Layer 3 of a small transformer language model trained on English Wikipedia (12 layers, counted from 0, width 128).
Take only the direct path to the model's output, skipping the later layers: a vector added to the residual stream pushes a token's score in proportion to its dot product with that token's output vector.

Output vectors of the tokens that the questions are about. A number n stands for n times 0.018.
"sw": 12 -42 8 10 -2 -14 -20 8 38 -3 -9 13 -9 0 9 -12 -17 1 -6 -8 -2 -34 25 19 -21 -5 0 -6 -25 30 -5 -13 27 18 11 -17 -45 -1 10 1 -19 -30 6 14 20 -14 16 -6 -12 9 -25 -15 -27 13 -34 8 11 22 35 5 -15 -13 2 18 -7 24 14 3 30 -14 -22 34 8 -10 7 -1 -24 -32 -6 5 11 2 -25 5 -5 23 -21 38 -49 8 -13 12 -16 -39 11 5 -26 -10 15 14 -19 2 8 -47 23 22 -16 -5 5 37 -3 46 37 3 -2 -29 -18 13 16 10 14 27 27 -3 23 -36 19 3
" bank": -10 -3 12 -21 -14 -1 -24 29 14 14 28 -16 -13 21 -2 10 2 8 -2 2 -1 7 -10 -22 -4 -4 22 -5 -5 18 19 -10 -13 -4 9 6 -4 -8 -43 9 1 38 12 -18 15 17 7 22 -25 9 -18 -18 -20 12 0 -4 32 -13 13 15 -5 -8 -15 -10 22 21 -23 -7 -13 -18 -30 2 8 -9 -11 31 -8 24 8 -6 8 -7 7 -8 1 -22 -32 -1 2 -1 -9 -28 8 -3 13 -12 -13 28 11 12 -30 19 -12 -3 22 4 -13 -3 -21 2 -15 -30 7 7 26 -29 10 14 -11 18 -6 46 4 -24 33 -6 24 -7
"ify": 6 -31 32 13 22 -4 -17 -29 35 -1 0 -7 -23 -1 -14 -11 8 -39 -18 -31 -1 -2 13 9 23 -1 -15 -38 13 -14 7 18 -7 -12 26 -25 -21 5 -12 29 -6 -9 39 -33 21 -10 -71 -9 -8 -14 18 36 21 9 -1 28 17 -51 15 4 -27 -8 -17 22 14 47 -4 12 -26 14 -3 50 27 -16 -38 -13 2 17 20 -1 13 22 -21 10 19 -12 0 -1 -4 -17 35 -5 -41 -1 -29 -5 6 8 -35 13 -49 -7 33 -4 9 7 15 -7 -7 22 -25 -5 31 -21 -11 -7 11 28 37 20 19 29 -27 11 -2 -31 25 -6
"ecess": 35 5 -4 18 10 -42 -5 -29 -13 -8 -24 8 -26 5 3 -22 -8 3 -8 -17 -1 -28 4 -11 -27 21 8 -13 -43 45 21 -21 -5 18 20 -14 -25 -13 20 15 3 23 -5 1 52 -23 13 -15 8 9 9 0 43 26 -10 10 6 22 0 -4 -16 -46 8 26 -10 -13 -3 -10 18 -39 12 1 18 -12 -14 37 -15 1 14 35 13 40 -21 8 5 -37 -22 -32 -19 -39 3 -14 -50 27 16 -7 20 -12 8 33 -33 1 6 -36 0 18 10 -4 12 53 27 -31 11 30 -24 -11 26 8 -7 6 1 -3 -3 -16 28 1 1 0
"ca": 41 32 25 1 23 25 20 8 20 26 -23 -13 4 14 10 22 -19 -24 -21 8 -2 -34 12 -9 -21 -1 36 -18 27 4 7 2 -17 8 33 -29 -17 4 -30 5 -7 8 2 -28 -14 24 10 12 7 -10 -45 -9 -5 -21 -7 -6 12 -18 4 -12 -12 -15 -11 52 -15 -20 -14 -7 -7 -13 12 32 -22 -12 22 1 -10 -20 -3 17 -15 38 2 0 4 -2 -14 5 -26 24 16 1 -8 16 23 -2 3 20 -8 1 -1 -2 5 -26 -31 15 9 -3 -20 4 1 12 -20 16 -17 -8 -9 2 17 38 -3 -20 0 10 -19 -44 38 -18
" D": 20 -24 -6 3 10 7 -19 -1 16 16 -6 -1 8 0 5 4 15 -7 10 16 0 0 -13 -8 29 -16 15 34 5 -21 -19 -26 -20 4 -16 -3 -4 3 3 -4 -4 10 2 -3 1 13 0 13 7 10 -8 7 -3 7 10 -10 -19 4 -7 -7 14 11 -4 6 21 24 20 9 -6 4 -8 -30 -9 15 12 7 -1 -18 -17 -12 -5 1 -10 20 -1 21 14 5 -10 27 -8 -1 19 -19 4 5 3 4 -13 -12 -1 -4 -13 -2 -3 -17 -4 0 5 -24 -7 3 -20 -11 -25 10 -12 10 -8 17 25 -28 9 -5 7 7 -25 2
"ão": 42 -1 14 -18 2 -8 31 -2 -49 4 5 18 -20 27 -11 7 10 -33 -34 -6 -2 -6 -10 -29 -29 1 -1 -28 26 -6 -23 4 -21 -7 53 13 6 2 21 1 -14 28 22 1 11 22 21 27 0 4 10 -2 17 -2 -36 16 -4 -15 -1 -7 7 26 -14 -5 -9 -8 -33 13 -28 12 12 38 19 3 8 -7 -25 -12 -5 17 27 24 -39 8 -37 1 8 15 -14 -21 5 21 -14 12 0 4 8 15 20 -3 -31 -11 -7 -48 -34 24 29 0 -40 21 9 13 16 12 3 -2 -22 -10 -10 33 -27 10 -1 -3 -7 7 -3 -15
"ly": -1 10 -10 -33 10 26 -17 -7 1 -5 5 -6 -2 8 6 -23 16 20 -45 6 0 -13 1 21 10 15 -16 12 -17 10 -7 27 29 -4 -11 2 6 2 -17 -16 -21 24 -6 2 1 -11 -7 52 12 15 -12 12 -34 -3 -12 15 -13 28 -5 -9 -18 -7 -20 4 -21 19 22 40 -8 16 -21 -32 17 33 -6 13 -31 -9 -12 -9 9 -17 10 5 25 4 -40 27 8 23 -16 -2 -53 18 10 -27 25 23 0 37 29 -26 -6 39 8 28 -2 0 0 -12 -3 10 -3 -34 0 10 -34 9 14 -7 -15 19 22 -3 -6 -29 -17 -52
"ary": 6 -25 -27 -19 -28 -25 -14 -13 4 -17 23 -8 -20 26 20 -10 -3 30 10 -15 -1 -11 31 -15 -21 13 -2 -20 30 -26 15 10 -21 -12 -4 -10 5 9 1 15 -13 18 33 26 29 -15 -26 45 -5 3 4 22 -26 26 25 -1 -33 28 24 28 -30 -2 -8 4 -3 2 -38 -12 11 -13 -3 -21 31 -5 -5 1 31 5 19 9 -5 -25 -6 -28 -8 25 -11 19 -23 3 -5 -2 -13 17 4 -32 18 46 -13 -39 -3 -19 -16 3 5 -22 23 -4 -19 51 19 -9 -23 10 28 -4 -17 20 6 -26 -19 1 17 28 -9 35 5 -36
" Pri": 18 -10 6 22 12 -1 10 -11 11 4 -8 34 -7 3 22 -1 4 -21 -22 5 -1 -1 25 9 -17 -5 0 1 -6 21 17 -4 -26 26 -8 -12 9 0 -5 0 -5 20 22 -16 14 0 -9 -5 2 -23 -9 15 17 -11 14 -15 -10 -28 26 -19 2 -13 -6 25 28 -26 6 18 19 20 -17 24 -28 -16 14 -16 -2 2 10 2 -9 0 -20 -26 15 8 12 -35 6 -12 -23 -29 -17 -2 4 21 2 0 -14 8 -27 -33 7 -25 -5 23 24 -2 -2 8 -19 29 -10 39 -11 -1 -17 -12 7 -1 -33 21 1 -28 27 0 13 18
"ude": -4 22 45 12 18 16 -15 -12 -11 -29 -4 6 -15 48 27 -16 7 -31 7 -8 -1 -3 23 -32 -18 -5 -6 -50 -13 9 -4 -30 -1 -18 16 3 -34 -22 15 -17 -5 26 23 -30 -22 -1 3 -7 -12 3 -14 -14 2 24 -14 22 -3 -12 -19 -3 -27 28 27 26 -19 -9 -17 20 12 -10 2 -31 18 9 17 13 -31 16 24 15 17 -2 -10 -14 4 5 -25 13 -21 -25 18 -12 -1 36 -9 -22 38 31 -13 -18 -35 14 -7 -19 -21 -1 16 1 -20 36 5 -47 -12 7 7 15 -18 34 30 -24 22 -12 29 24 26 35 4 12
" | Team": 14 -33 27 10 4 -17 48 3 -4 -10 -12 55 -12 20 29 -7 -22 -7 18 -22 -2 -5 6 13 -25 -13 9 -2 -3 -16 23 8 1 12 24 -21 31 8 -15 9 22 -29 46 7 -14 -10 21 1 -10 -29 6 34 19 -31 -5 19 -19 -17 11 5 -9 -4 -35 8 30 10 -46 -13 -40 -45 15 15 -38 -8 16 21 -15 4 -1 0 1 27 -22 -25 -4 -4 -17 -1 10 -11 -17 -8 -1 15 -27 2 -13 27 -30 46 11 13 36 -4 -33 19 20 -5 -12 -8 -23 -6 -3 18 0 3 -9 7 26 -21 -12 22 1 0 12 -23 9 -2
"ifornia": 18 -13 22 29 38 12 2 40 -4 13 3 22 13 23 23 -12 -27 -9 -4 -2 -2 -22 27 -46 -19 -2 20 -60 -8 -10 41 -6 -5 -28 21 -9 -41 -8 6 -7 3 0 16 -30 -21 -4 7 -46 -6 8 -7 2 21 -29 -30 15 -22 -17 5 8 -13 -12 -23 30 9 25 -25 27 -15 3 -16 22 13 -22 -13 5 -9 42 -2 2 48 22 -13 -5 -36 -21 19 24 9 0 -32 11 -17 11 10 -1 32 18 -34 -13 -17 -1 4 -14 -38 1 2 -6 -34 45 -3 33 2 -15 22 -18 1 0 11 48 11 22 -15 -38 -4 14 46 -25
" year.": 7 -31 12 0 11 -28 10 63 -19 12 -21 5 9 54 12 -4 -14 -5 -39 -2 -2 -44 16 0 15 10 3 -39 -40 -35 -13 -37 -16 16 20 -11 -17 21 19 34 23 -4 42 -34 5 -35 39 -23 -28 33 -20 28 19 4 25 -6 0 -25 29 -21 -29 -3 -29 4 36 16 -29 7 -11 1 -29 -1 18 15 -7 -4 9 -30 19 0 -22 24 32 -10 -4 -51 -7 -16 2 5 21 -8 -14 -13 31 14 32 -7 -16 18 -19 19 24 0 12 -2 -35 -6 -18 6 23 10 8 15 16 -10 -1 6 3 -14 0 11 -34 11 22 7 8 -9
".\"": 26 -31 41 20 14 -13 35 15 -14 6 -22 25 -7 22 8 -29 -32 -26 -21 4 -8 -18 14 -39 -56 -22 11 -92 -13 9 20 -13 -7 20 21 11 -28 -23 9 32 18 16 34 -21 17 -36 26 -13 -46 -8 -18 16 25 -17 -25 41 24 -13 36 19 4 -34 -52 21 54 29 -16 22 -29 -27 -41 21 20 -62 19 28 -17 27 19 42 10 20 -28 -7 -16 -57 -29 15 -18 -12 -17 -34 -60 20 9 38 32 29 -14 10 -37 -11 23 -31 -22 23 18 -17 -36 65 11 12 13 12 23 -11 14 27 16 41 -13 28 -19 -23 18 -11 34 7
" Awards": 2 -21 -10 32 -8 -14 40 20 18 6 -72 40 -5 -17 14 5 5 -30 -32 -16 -2 2 5 -8 -31 13 -14 -24 -18 3 -6 -18 -33 -3 -12 16 -11 -26 3 56 -14 29 43 13 -6 11 5 -9 -15 0 1 17 19 -8 -7 11 -6 -43 21 5 -7 -24 -9 28 18 -22 0 42 5 21 -11 6 -22 -43 28 -7 7 -5 5 6 -12 15 -9 -17 -2 0 6 -22 0 31 -18 -11 -29 -12 8 44 -9 -4 -34 23 23 -6 1 -28 -2 20 19 2 -22 22 -4 -4 -3 43 19 27 22 -27 31 -26 16 18 10 -19 -10 10 -14 2
"ish": -5 10 12 -11 -11 27 -5 -3 4 -11 2 -25 -41 -8 10 0 -9 32 13 -11 1 33 19 -24 17 7 28 -8 8 2 -3 -15 40 -17 50 6 21 -8 -24 -3 -14 -15 17 21 13 -7 21 13 0 -31 -1 -5 -44 30 -18 15 -21 2 -27 16 -21 1 -13 28 22 29 -13 6 15 44 -17 -6 25 -9 -20 -10 -46 25 -15 17 -13 22 -15 2 -7 -7 18 16 7 6 1 0 -14 -20 4 -30 -12 -3 -10 15 -29 9 -10 10 -4 6 -10 5 -11 24 -14 6 -5 -8 -12 13 -15 2 38 -11 -46 -9 -1 8 18 -1 5 -29
"- • Total: ": 21 -8 32 4 -29 17 48 5 -28 0 -77 2 7 46 17 0 15 -21 -12 -12 -2 -17 48 -20 -12 -24 16 -13 -8 -21 21 -8 -21 1 27 -17 -17 12 7 11 8 7 29 31 13 18 28 -49 -28 -9 6 32 18 -20 -18 1 -8 14 -23 0 -1 -34 -46 15 -7 -9 -29 28 31 -35 -21 -17 17 -13 -1 27 3 -5 -34 22 48 23 2 -30 31 -17 -4 15 -51 -12 12 -14 -5 -6 -10 14 -13 -3 -17 39 -18 -10 -7 -40 20 -19 2 -4 -17 26 8 12 12 -7 28 -5 29 5 42 11 7 40 -37 -7 25 -26 14 -16
" Island": 16 -8 3 0 -27 13 -16 12 -11 7 20 12 -13 9 21 24 -1 -15 -1 -5 1 -10 -4 -22 -8 -5 -18 0 7 -29 8 -3 29 0 8 22 -13 -15 -1 -8 10 11 20 12 -15 8 27 -22 -21 -5 -13 45 0 -6 -39 5 10 -13 4 13 14 6 -1 17 19 25 -38 18 0 -1 -29 11 0 -43 -17 6 -1 1 1 -4 4 18 9 0 8 5 9 8 -21 -34 -36 -9 2 12 15 -14 -12 4 -32 5 -33 -5 -1 -3 31 1 29 3 0 4 25 29 -2 -7 23 5 0 -14 -7 16 0 -24 -22 -13 6 -10 33 -2
"è": 15 1 6 -6 11 -17 -27 23 -18 -17 -4 5 10 -6 3 35 4 -48 -10 15 0 -1 0 -16 -40 -11 4 -17 -27 20 24 -7 29 19 46 13 8 -5 -8 14 6 20 3 -19 25 -17 14 -15 6 29 2 34 24 -10 -48 6 -9 -4 -5 -11 -4 -3 16 1 -15 4 -22 17 -35 -4 0 9 30 -11 29 -8 -33 -2 3 15 16 4 -3 6 -11 11 16 -7 -51 -10 -2 -2 13 1 -11 -18 5 7 26 3 -54 -27 22 -3 -29 24 32 0 8 3 -1 18 17 2 -17 -8 13 -15 -6 -34 -14 -2 5 13 5 15 -14 14

Each question shows what one neuron of this layer's MLP adds at an activation of 1. A number n stands for n times 0.0072.

n489: -19 -13 42 37 8 29 -15 8 -30 4 24 21 30 7 1 3 -22 3 -8 10 24 -17 12 37 0 3 -17 10 17 4 -17 -2 22 -29 15 -27 9 1 -20 -9 -3 -2 6 -30 -22 2 -30 -2 16 -9 -18 -38 -4 -43 5 -34 -51 -26 11 -26 33 12 27 6 -17 16 11 16 -10 -7 0 19 -23 18 16 5 9 -29 43 -4 -14 33 3 -7 17 -30 2 0 25 -19 4 -7 0 13 2 0 -8 9 20 -42 3 7 -3 4 8 -16 22 11 30 5 10 -13 26 24 5 0 5 -32 -6 -13 13 13 28 -3 -3 5 3 -7
Pushed down most: "- • Total: "

n355: 13 -14 15 -2 -11 11 1 -1 17 -17 28 23 2 -39 16 16 -8 -28 22 -4 -1 31 -9 30 -46 2 -7 25 1 -5 -10 -27 -27 -32 -18 -10 11 -6 -2 -8 -37 -14 -15 -4 -18 8 0 19 9 -11 4 27 -29 10 42 23 -7 -45 10 -21 24 -27 -6 24 -16 4 3 26 7 6 34 20 -44 43 -13 30 21 -47 2 -6 1 2 -8 -23 1 -26 -13 -13 32 4 25 17 11 24 -26 -15 36 34 39 8 25 -16 32 -1 6 -4 -20 36 -43 23 -11 -12 -10 -12 -7 -11 16 6 -34 0 -27 -4 -19 20 -10 19 -21 26
Which of these tokens does it push up most? " | Team"

n582: 16 -2 12 26 8 2 -10 -32 -31 -12 -3 20 -27 15 2 9 23 23 -12 10 -5 -19 26 -13 15 16 -29 4 25 22 20 -47 -10 6 -5 -9 23 19 -25 5 7 -28 2 7 6 4 -16 -5 4 -12 -2 12 5 0 -16 1 -23 1 35 -25 -18 -4 -21 -4 3 11 -1 -9 29 21 8 -12 -3 0 11 26 -22 31 23 24 10 -33 -25 -13 -17 0 -11 30 8 28 -13 10 -25 -13 3 0 1 18 6 -14 33 -7 7 6 -15 -40 4 5 8 0 -2 -20 -33 -43 -12 -1 -24 33 8 -11 -15 -14 -3 24 -25 33 10 -26
Which of these tokens does it push up most? "ary"

n36: 9 25 1 15 -32 -6 -41 -9 14 -9 -20 17 -16 4 19 -11 -11 -27 16 12 18 -13 5 20 21 -10 -41 -3 -10 -13 3 -12 -4 -47 -4 3 1 -29 -15 7 -19 1 16 7 22 5 -23 16 -1 -11 -12 -7 37 19 19 27 -12 10 -22 -6 0 -33 -9 12 0 17 -20 15 -25 -5 -16 0 11 1 -27 -21 17 -17 16 -22 -29 -17 15 22 19 46 -6 -13 26 -11 38 8 1 -8 0 20 -38 2 -37 3 -26 -7 -8 13 20 35 -40 16 -42 20 -8 23 34 2 40 4 35 -12 -10 43 4 -3 2 15 -24 6 -6 23
Which three tokens does it push up most, strongest first? "ify", " Awards", " Island"

n502: -36 -28 7 14 4 4 -16 -23 -20 -30 -4 23 2 19 -10 -1 6 -5 4 -22 -36 -22 10 -6 40 16 19 27 -31 18 -18 -14 15 15 -4 18 33 34 13 -13 -5 -5 20 -15 11 20 -29 -14 -12 -6 3 17 -6 14 -22 -10 -12 -10 14 5 -2 0 10 -1 5 4 -30 -4 -18 35 -11 -28 20 9 -5 1 5 -14 5 43 4 -4 15 6 -6 -16 -7 -18 -19 31 35 -19 7 -12 26 20 -9 -16 23 -22 32 -5 -23 -13 -12 -2 28 -8 -1 21 7 28 2 17 -20 -15 -6 -8 25 1 -12 6 -45 25 -7 -8 -35 4
Which of these tokens does it push up most? " year."

n761: -13 4 28 -6 -10 35 -3 -22 -15 -3 -16 -32 8 -8 -12 4 -25 20 19 -29 -23 32 10 -14 8 -4 9 14 41 11 -26 -16 12 -3 28 13 0 -2 -5 -13 17 16 -20 19 -17 0 27 19 -5 -18 -12 7 -9 -23 11 26 9 -10 18 -16 -4 3 8 5 17 -10 -43 18 59 45 10 -6 -32 10 6 -5 3 5 -28 -11 10 -14 -7 19 -12 18 -27 7 32 -20 2 8 2 -16 -15 -29 6 15 10 -10 -20 -2 6 -2 -6 15 -11 -37 7 23 -12 3 29 5 18 -25 4 -15 1 -1 -34 -17 -12 -16 -5 3 -7 5
Which of these tokens does it push up most? "ish"

n336: -5 -4 14 -18 9 17 26 21 -4 33 -25 -56 14 -6 8 -19 -12 20 -12 -31 3 9 -17 4 12 -11 4 33 -11 25 8 23 -4 24 4 25 37 14 1 24 22 -7 39 19 -22 43 -4 16 -24 27 -11 -1 -21 -4 2 -28 -4 28 7 -2 34 -13 -27 33 -21 2 -8 -7 13 -15 -37 31 29 -13 31 18 9 -5 -48 -26 4 -6 -11 -13 -2 -11 -40 -10 -29 22 3 20 4 -6 -19 14 4 -29 -49 3 -17 -1 -13 0 -29 0 -19 -13 30 -10 16 -18 25 -26 32 -28 -21 -37 -17 2 2 -13 -4 -21 -11 53 16 -2
Which of these tokens does it push up most? "- • Total: "

n403: -35 -19 -16 12 -16 20 -8 -11 -9 -12 15 -5 -11 -22 39 -5 -1 -5 -12 -4 0 -30 10 3 -17 -5 30 -15 34 -17 18 2 0 2 -6 40 -3 34 0 3 1 -22 -18 -22 -23 9 10 39 -11 -12 -21 -12 -26 34 26 33 -5 14 4 -29 22 16 4 -6 -7 17 -1 -9 4 12 15 -20 -52 -3 16 -32 11 -6 -4 -9 -16 -17 -10 3 23 -8 26 7 34 2 -7 9 -10 4 9 -12 -34 8 20 6 4 -6 -6 34 10 -21 10 -28 -17 21 -23 -5 17 39 -8 5 14 17 2 -16 5 -16 20 24 -14 -7 42 -11
Which two tokens does it push up most, strongest first? "ary", "ish"

n604: 5 -5 -30 -28 8 2 -17 -33 25 45 13 -51 -30 -2 -9 55 35 30 -71 -31 -80 -12 51 2 31 19 13 -16 -7 9 -71 -30 35 -7 3 42 2 -36 1 -40 -11 -18 -10 9 15 33 2 -25 -3 56 13 32 27 -17 -3 -39 -31 7 53 -39 27 18 -18 27 -44 21 -63 -38 -1 68 47 -19 -19 -28 53 6 -11 9 -21 5 8 -4 -8 -20 -37 43 7 -38 20 26 33 21 -11 -10 8 28 40 6 -16 -12 25 0 -21 10 -39 -23 -2 9 7 20 37 -39 28 53 34 -42 -6 -25 -31 7 -21 -29 12 -22 37 11 -9 23
Which of these tokens does it push up most? "ão"

n542: -30 20 -29 3 -3 8 -23 -2 42 -20 2 22 -2 -9 20 14 6 -16 6 -19 -16 3 2 54 -5 -9 -13 -12 -6 25 -9 -4 -15 52 7 -12 -48 -27 -14 20 -47 2 -23 13 24 -2 -20 -19 -5 -6 17 -7 37 6 -25 -1 -8 62 -24 -31 -10 -14 31 -5 11 53 7 -12 14 18 -9 8 -22 19 -26 -9 -4 1 -30 -1 -4 21 -1 -7 -39 34 -19 3 24 21 -15 24 -5 2 -20 36 28 -9 -44 9 9 15 -6 18 30 -22 -2 2 -5 -36 9 -20 -4 -5 16 8 9 -3 12 -31 17 -1 -11 -5 -7 -22 42 45
Which of these tokens does it push up most? "sw"

n157: -8 0 -14 -31 -4 4 25 9 -8 15 -27 16 -3 -12 -11 12 2 -25 -19 -55 -34 11 0 -1 48 0 -16 5 -8 23 25 -20 -12 17 -20 25 -16 -34 -8 -3 20 12 23 1 0 -39 -28 -7 39 15 0 19 26 22 -15 22 23 29 -7 -26 26 -15 30 5 -4 -39 4 -5 -13 -35 44 13 -10 28 -9 19 26 23 8 -7 -10 -20 -24 1 -5 -18 -25 28 -5 -17 4 -17 14 14 35 56 4 -36 -22 -10 -2 21 -6 -29 -1 13 -27 -13 -32 21 -2 18 -17 -17 1 -6 -58 11 -4 -12 -21 29 -9 22 19 4 13 28
Which two tokens does it push up most, strongest first? "ecess", ".\""

n251: -2 -21 6 1 52 5 -18 8 2 2 -25 9 2 -2 -9 -11 -3 7 1 13 -55 -6 -15 16 34 6 -23 -11 -54 0 4 5 -1 -14 21 13 5 -19 21 7 26 14 1 -8 4 33 32 4 15 34 -10 -3 23 2 -1 -16 -12 26 -7 -11 -28 -13 18 9 -29 12 -10 -6 42 -20 -11 -12 -13 2 16 24 42 -15 -1 12 3 23 -22 -39 -34 -4 -1 -4 -10 -14 4 -13 20 -10 10 -7 20 -7 -6 4 6 -15 -7 7 8 12 -37 15 -27 -2 23 -13 -10 1 34 -21 0 7 4 -20 -37 21 -7 12 8 8 13 -19
Which three tokens does it push up most, strongest first? " year.", "ecess", "- • Total: "

n309: -5 1 54 7 -12 -39 34 10 20 33 22 -15 -2 -14 -11 -29 37 1 -10 7 5 -3 21 11 21 13 -28 17 20 -29 17 40 -13 -5 2 44 37 -25 2 -5 -17 -28 -8 -18 -31 -14 -37 -11 6 3 0 -4 -34 0 33 14 -36 -26 4 25 39 -5 0 12 -17 -39 -8 19 -24 5 -5 6 -10 -24 4 -4 32 -21 18 4 -31 16 -33 -12 36 -18 -1 -11 -12 15 10 -44 -16 10 -13 5 4 -11 11 22 -23 -15 -7 11 -15 -25 18 3 34 6 -19 30 30 14 -17 6 16 -22 -3 13 10 -12 -2 -8 -4 -5 26 -8
Which three tokens does it push up most, strongest first? "ify", " Pri", " Awards"

n106: 17 6 1 25 -21 -3 1 -4 -31 -5 12 36 -15 5 -1 15 -22 12 -8 7 -40 -28 -12 -15 -12 37 11 28 -9 27 6 30 -20 -12 17 -9 -19 34 -16 4 -18 1 -5 13 1 15 16 -19 14 5 -11 16 22 8 -28 22 6 -11 17 37 16 26 6 11 23 17 26 14 -6 2 -1 28 -30 15 -10 12 -43 23 -7 -1 -57 -48 15 -15 -21 11 23 -2 11 -31 2 -58 -10 -6 9 1 -16 60 -14 0 -4 3 -26 3 -12 -23 -15 9 -1 -12 -22 6 6 25 -2 -30 31 -13 -24 9 -2 15 -14 7 -10 -35 -6 -10
Pushed down most: "ude"

n464: 28 -25 5 -7 47 2 40 27 -8 -33 33 -32 8 -4 -17 1 24 -38 -37 -34 5 -22 -31 29 33 -4 39 30 17 -40 -10 -16 12 -16 -9 8 37 -17 -14 -9 21 23 23 20 17 11 -2 4 -12 -7 -26 34 -14 30 26 -7 -10 -2 17 13 13 -21 -7 -56 7 17 16 -33 17 -14 -1 12 -27 -5 -16 19 -30 12 -11 25 -27 -19 7 -26 16 -25 14 -7 0 -12 -36 23 28 21 0 -22 -7 -7 17 12 -18 5 -22 3 5 11 20 -2 -16 -20 39 16 -28 -46 1 -4 -6 18 14 14 31 4 19 -16 -20 7 -34 2
Which of these tokens does it push up most? " D"

n665: 38 -34 -40 -6 -29 32 -10 -22 -12 11 -9 -2 -26 -21 -15 18 13 26 -14 10 -39 -6 -9 41 38 -16 -17 20 -24 30 17 3 -4 -19 3 -8 -2 44 -3 -22 -10 -12 -8 8 2 1 -8 7 -11 -23 -8 47 -11 2 -2 8 17 35 25 -6 -8 0 0 16 -10 -14 -32 6 17 -14 27 -25 2 -9 33 -19 8 -13 -15 21 -19 -11 0 22 -8 56 19 -11 12 5 22 -10 21 -5 2 -16 -14 0 -33 25 -25 -12 -6 -23 7 11 -16 21 24 9 -3 41 -13 -34 37 -21 12 -19 -11 22 16 -2 2 -2 -2 -5 -15 29
Which of these tokens does it push up most? "sw"

n526: 16 -1 -5 13 -9 5 -11 9 45 -31 -5 -27 20 -9 -12 -34 -7 -43 -11 25 -47 -1 22 22 21 -5 -6 -6 -24 -14 20 15 32 2 -46 22 24 23 -14 -8 -18 9 14 8 -12 24 -29 -36 39 34 -15 -27 14 25 18 -34 23 -6 -10 -41 13 8 0 6 26 42 -40 -26 -4 28 -5 6 0 -42 30 -14 13 18 34 20 -13 20 -25 -10 14 -38 -9 14 0 43 28 7 -12 -18 -20 -2 19 22 -20 -27 46 -22 -20 -9 -30 20 22 -6 13 -11 22 25 27 -20 4 -30 -43 0 -5 45 -19 -17 -29 1 9 25 -27 0
Which two tokens does it push up most, strongest first? "ify", "ifornia"

n671: -9 -10 -13 29 11 1 3 6 5 -18 9 -10 -8 25 -18 -11 20 25 7 29 -2 21 7 -24 4 20 -25 0 -9 3 10 7 3 -6 18 0 5 -7 -12 5 15 -2 -1 12 8 -14 3 21 3 4 29 -9 -3 10 -19 -14 2 13 -3 18 -18 -23 1 16 -5 -2 0 3 15 16 20 29 -26 -23 15 -10 19 20 27 -11 -15 -19 7 -1 2 -52 -34 -13 3 23 -4 18 -29 -15 -27 -4 8 -1 30 16 -41 -15 1 -9 -22 18 24 -3 -7 -24 -8 2 -3 -28 3 -23 8 28 -23 -11 6 3 -6 5 25 32 29 -13
Pushed down most: " D"

n539: 15 18 -8 -42 -16 1 13 21 -37 42 27 43 -21 2 8 -68 -12 21 15 4 -10 -9 -10 -22 -24 -4 -14 15 -12 -18 7 21 -2 -3 25 -14 20 7 11 31 -11 17 -23 44 37 -28 -13 -30 39 -17 -16 -2 16 -7 -17 17 15 -25 12 -4 -39 24 0 -25 5 -31 -18 3 -5 21 -13 16 16 2 -6 -7 -4 -10 32 -16 -16 -11 27 11 14 -2 14 12 -1 37 -8 -13 40 -29 -17 -7 23 -26 -42 13 -29 13 2 -6 9 -14 -15 39 -15 30 -21 -40 -2 35 18 -23 -5 38 -18 0 28 -7 -4 -31 11 -26 26 6
Which of these tokens does it push up most? " year."

n710: 5 14 15 32 5 28 -28 48 -25 16 20 -21 -13 3 -24 25 8 27 -43 -17 9 7 32 2 -2 -65 -16 -26 -16 3 11 -13 3 -12 -17 8 16 19 19 -10 23 -12 -5 15 -16 14 11 -5 -39 3 20 2 4 -5 9 -15 -3 -21 16 27 -34 -24 10 5 59 -4 -33 8 -21 14 -5 -7 8 52 0 25 -35 23 -17 -5 8 -5 27 13 -8 29 29 -22 -25 -24 -11 -19 -17 -15 7 -26 7 -8 -45 0 32 8 -13 -12 -27 3 -17 37 -41 13 -8 8 -16 -17 4 19 53 23 3 5 13 -11 -2 -8 18 26 -27 23
Which of these tokens does it push up most? "ifornia"

n598: -26 18 43 12 -1 -15 20 -1 -38 -10 -17 14 24 13 -4 -43 -34 -14 12 -3 -24 36 -4 -19 -18 -18 -10 -16 27 -11 20 14 -8 -2 20 35 6 -21 -22 -41 -7 42 -27 -16 3 9 -4 42 17 -24 16 -3 -29 -19 46 -31 -46 -21 -38 4 -11 7 28 -25 19 -6 29 40 38 -5 -2 -7 11 8 -28 47 10 -5 39 -59 6 19 -4 -33 0 -69 -9 -8 -13 -32 21 -19 20 22 26 18 -13 -4 21 -16 -5 26 -4 19 31 29 16 4 18 22 -7 11 -7 -4 -10 -4 -38 12 10 -14 16 17 -21 20 3 -4 41 7
Which of these tokens does it push up most? "ude"

n282: 15 21 -48 1 -12 10 13 6 -1 -18 27 1 -13 -20 17 1 -2 -1 -24 -3 -24 -24 -16 -13 -19 28 -4 23 5 -23 22 15 12 2 -34 25 -5 -41 20 4 -2 23 29 -2 1 -10 -3 22 14 -2 -5 21 41 -33 -12 -1 -5 2 19 16 53 8 -7 21 -7 39 0 0 -31 -3 -10 24 -51 -4 10 27 38 -24 -15 19 -32 0 -2 16 16 12 3 -12 -13 -8 17 35 11 -2 10 -30 0 -25 -1 -23 -57 -8 4 -3 -7 -17 8 20 19 -35 1 -3 -21 31 -15 -2 64 9 3 -20 -2 14 -44 -18 -3 -7 5 -8
Which of these tokens does it push up most? " Island"

n389: -2 0 -18 -30 -1 22 -5 16 8 -2 22 -10 -10 -15 30 -8 -18 11 -22 1 -12 -1 -28 -23 -12 -18 -10 12 11 27 1 5 3 7 11 -25 -1 -20 10 18 -23 -36 -20 31 31 -3 -1 4 13 34 9 -21 -47 59 1 0 25 -1 -6 -1 8 -8 -24 24 7 27 23 1 -48 -12 16 -25 9 1 2 -19 1 -9 2 -16 19 -2 -14 20 51 6 -5 -28 17 -6 -17 -3 -19 -30 16 11 6 7 4 4 -13 22 -22 15 3 55 -3 -7 -17 -21 4 -29 -8 -36 -22 49 25 -37 9 -30 -12 -9 31 8 -2 7 -3 20
Which two tokens does it push up most, strongest first? "ly", "ish"

n56: -7 20 8 26 27 17 2 -26 15 -22 -8 -6 -24 26 -9 -2 -35 3 1 7 -6 -12 -12 -23 21 -5 1 -23 22 -14 -32 -28 -15 -22 16 -9 -7 -12 -22 -11 -12 -1 9 2 9 8 5 -37 -16 16 23 -22 1 2 -11 -1 2 -11 0 27 -16 13 50 1 22 -2 8 15 7 -27 -7 -32 -3 30 26 28 -11 38 -18 9 40 1 -6 -17 -10 40 -16 2 18 -34 12 -11 -11 -30 41 4 1 31 16 -30 -8 -42 -32 14 16 2 27 -30 15 10 -8 -13 31 11 19 4 23 -23 6 5 -23 24 4 -1 20 2 -33 6
Which of these tokens does it push up most? "ude"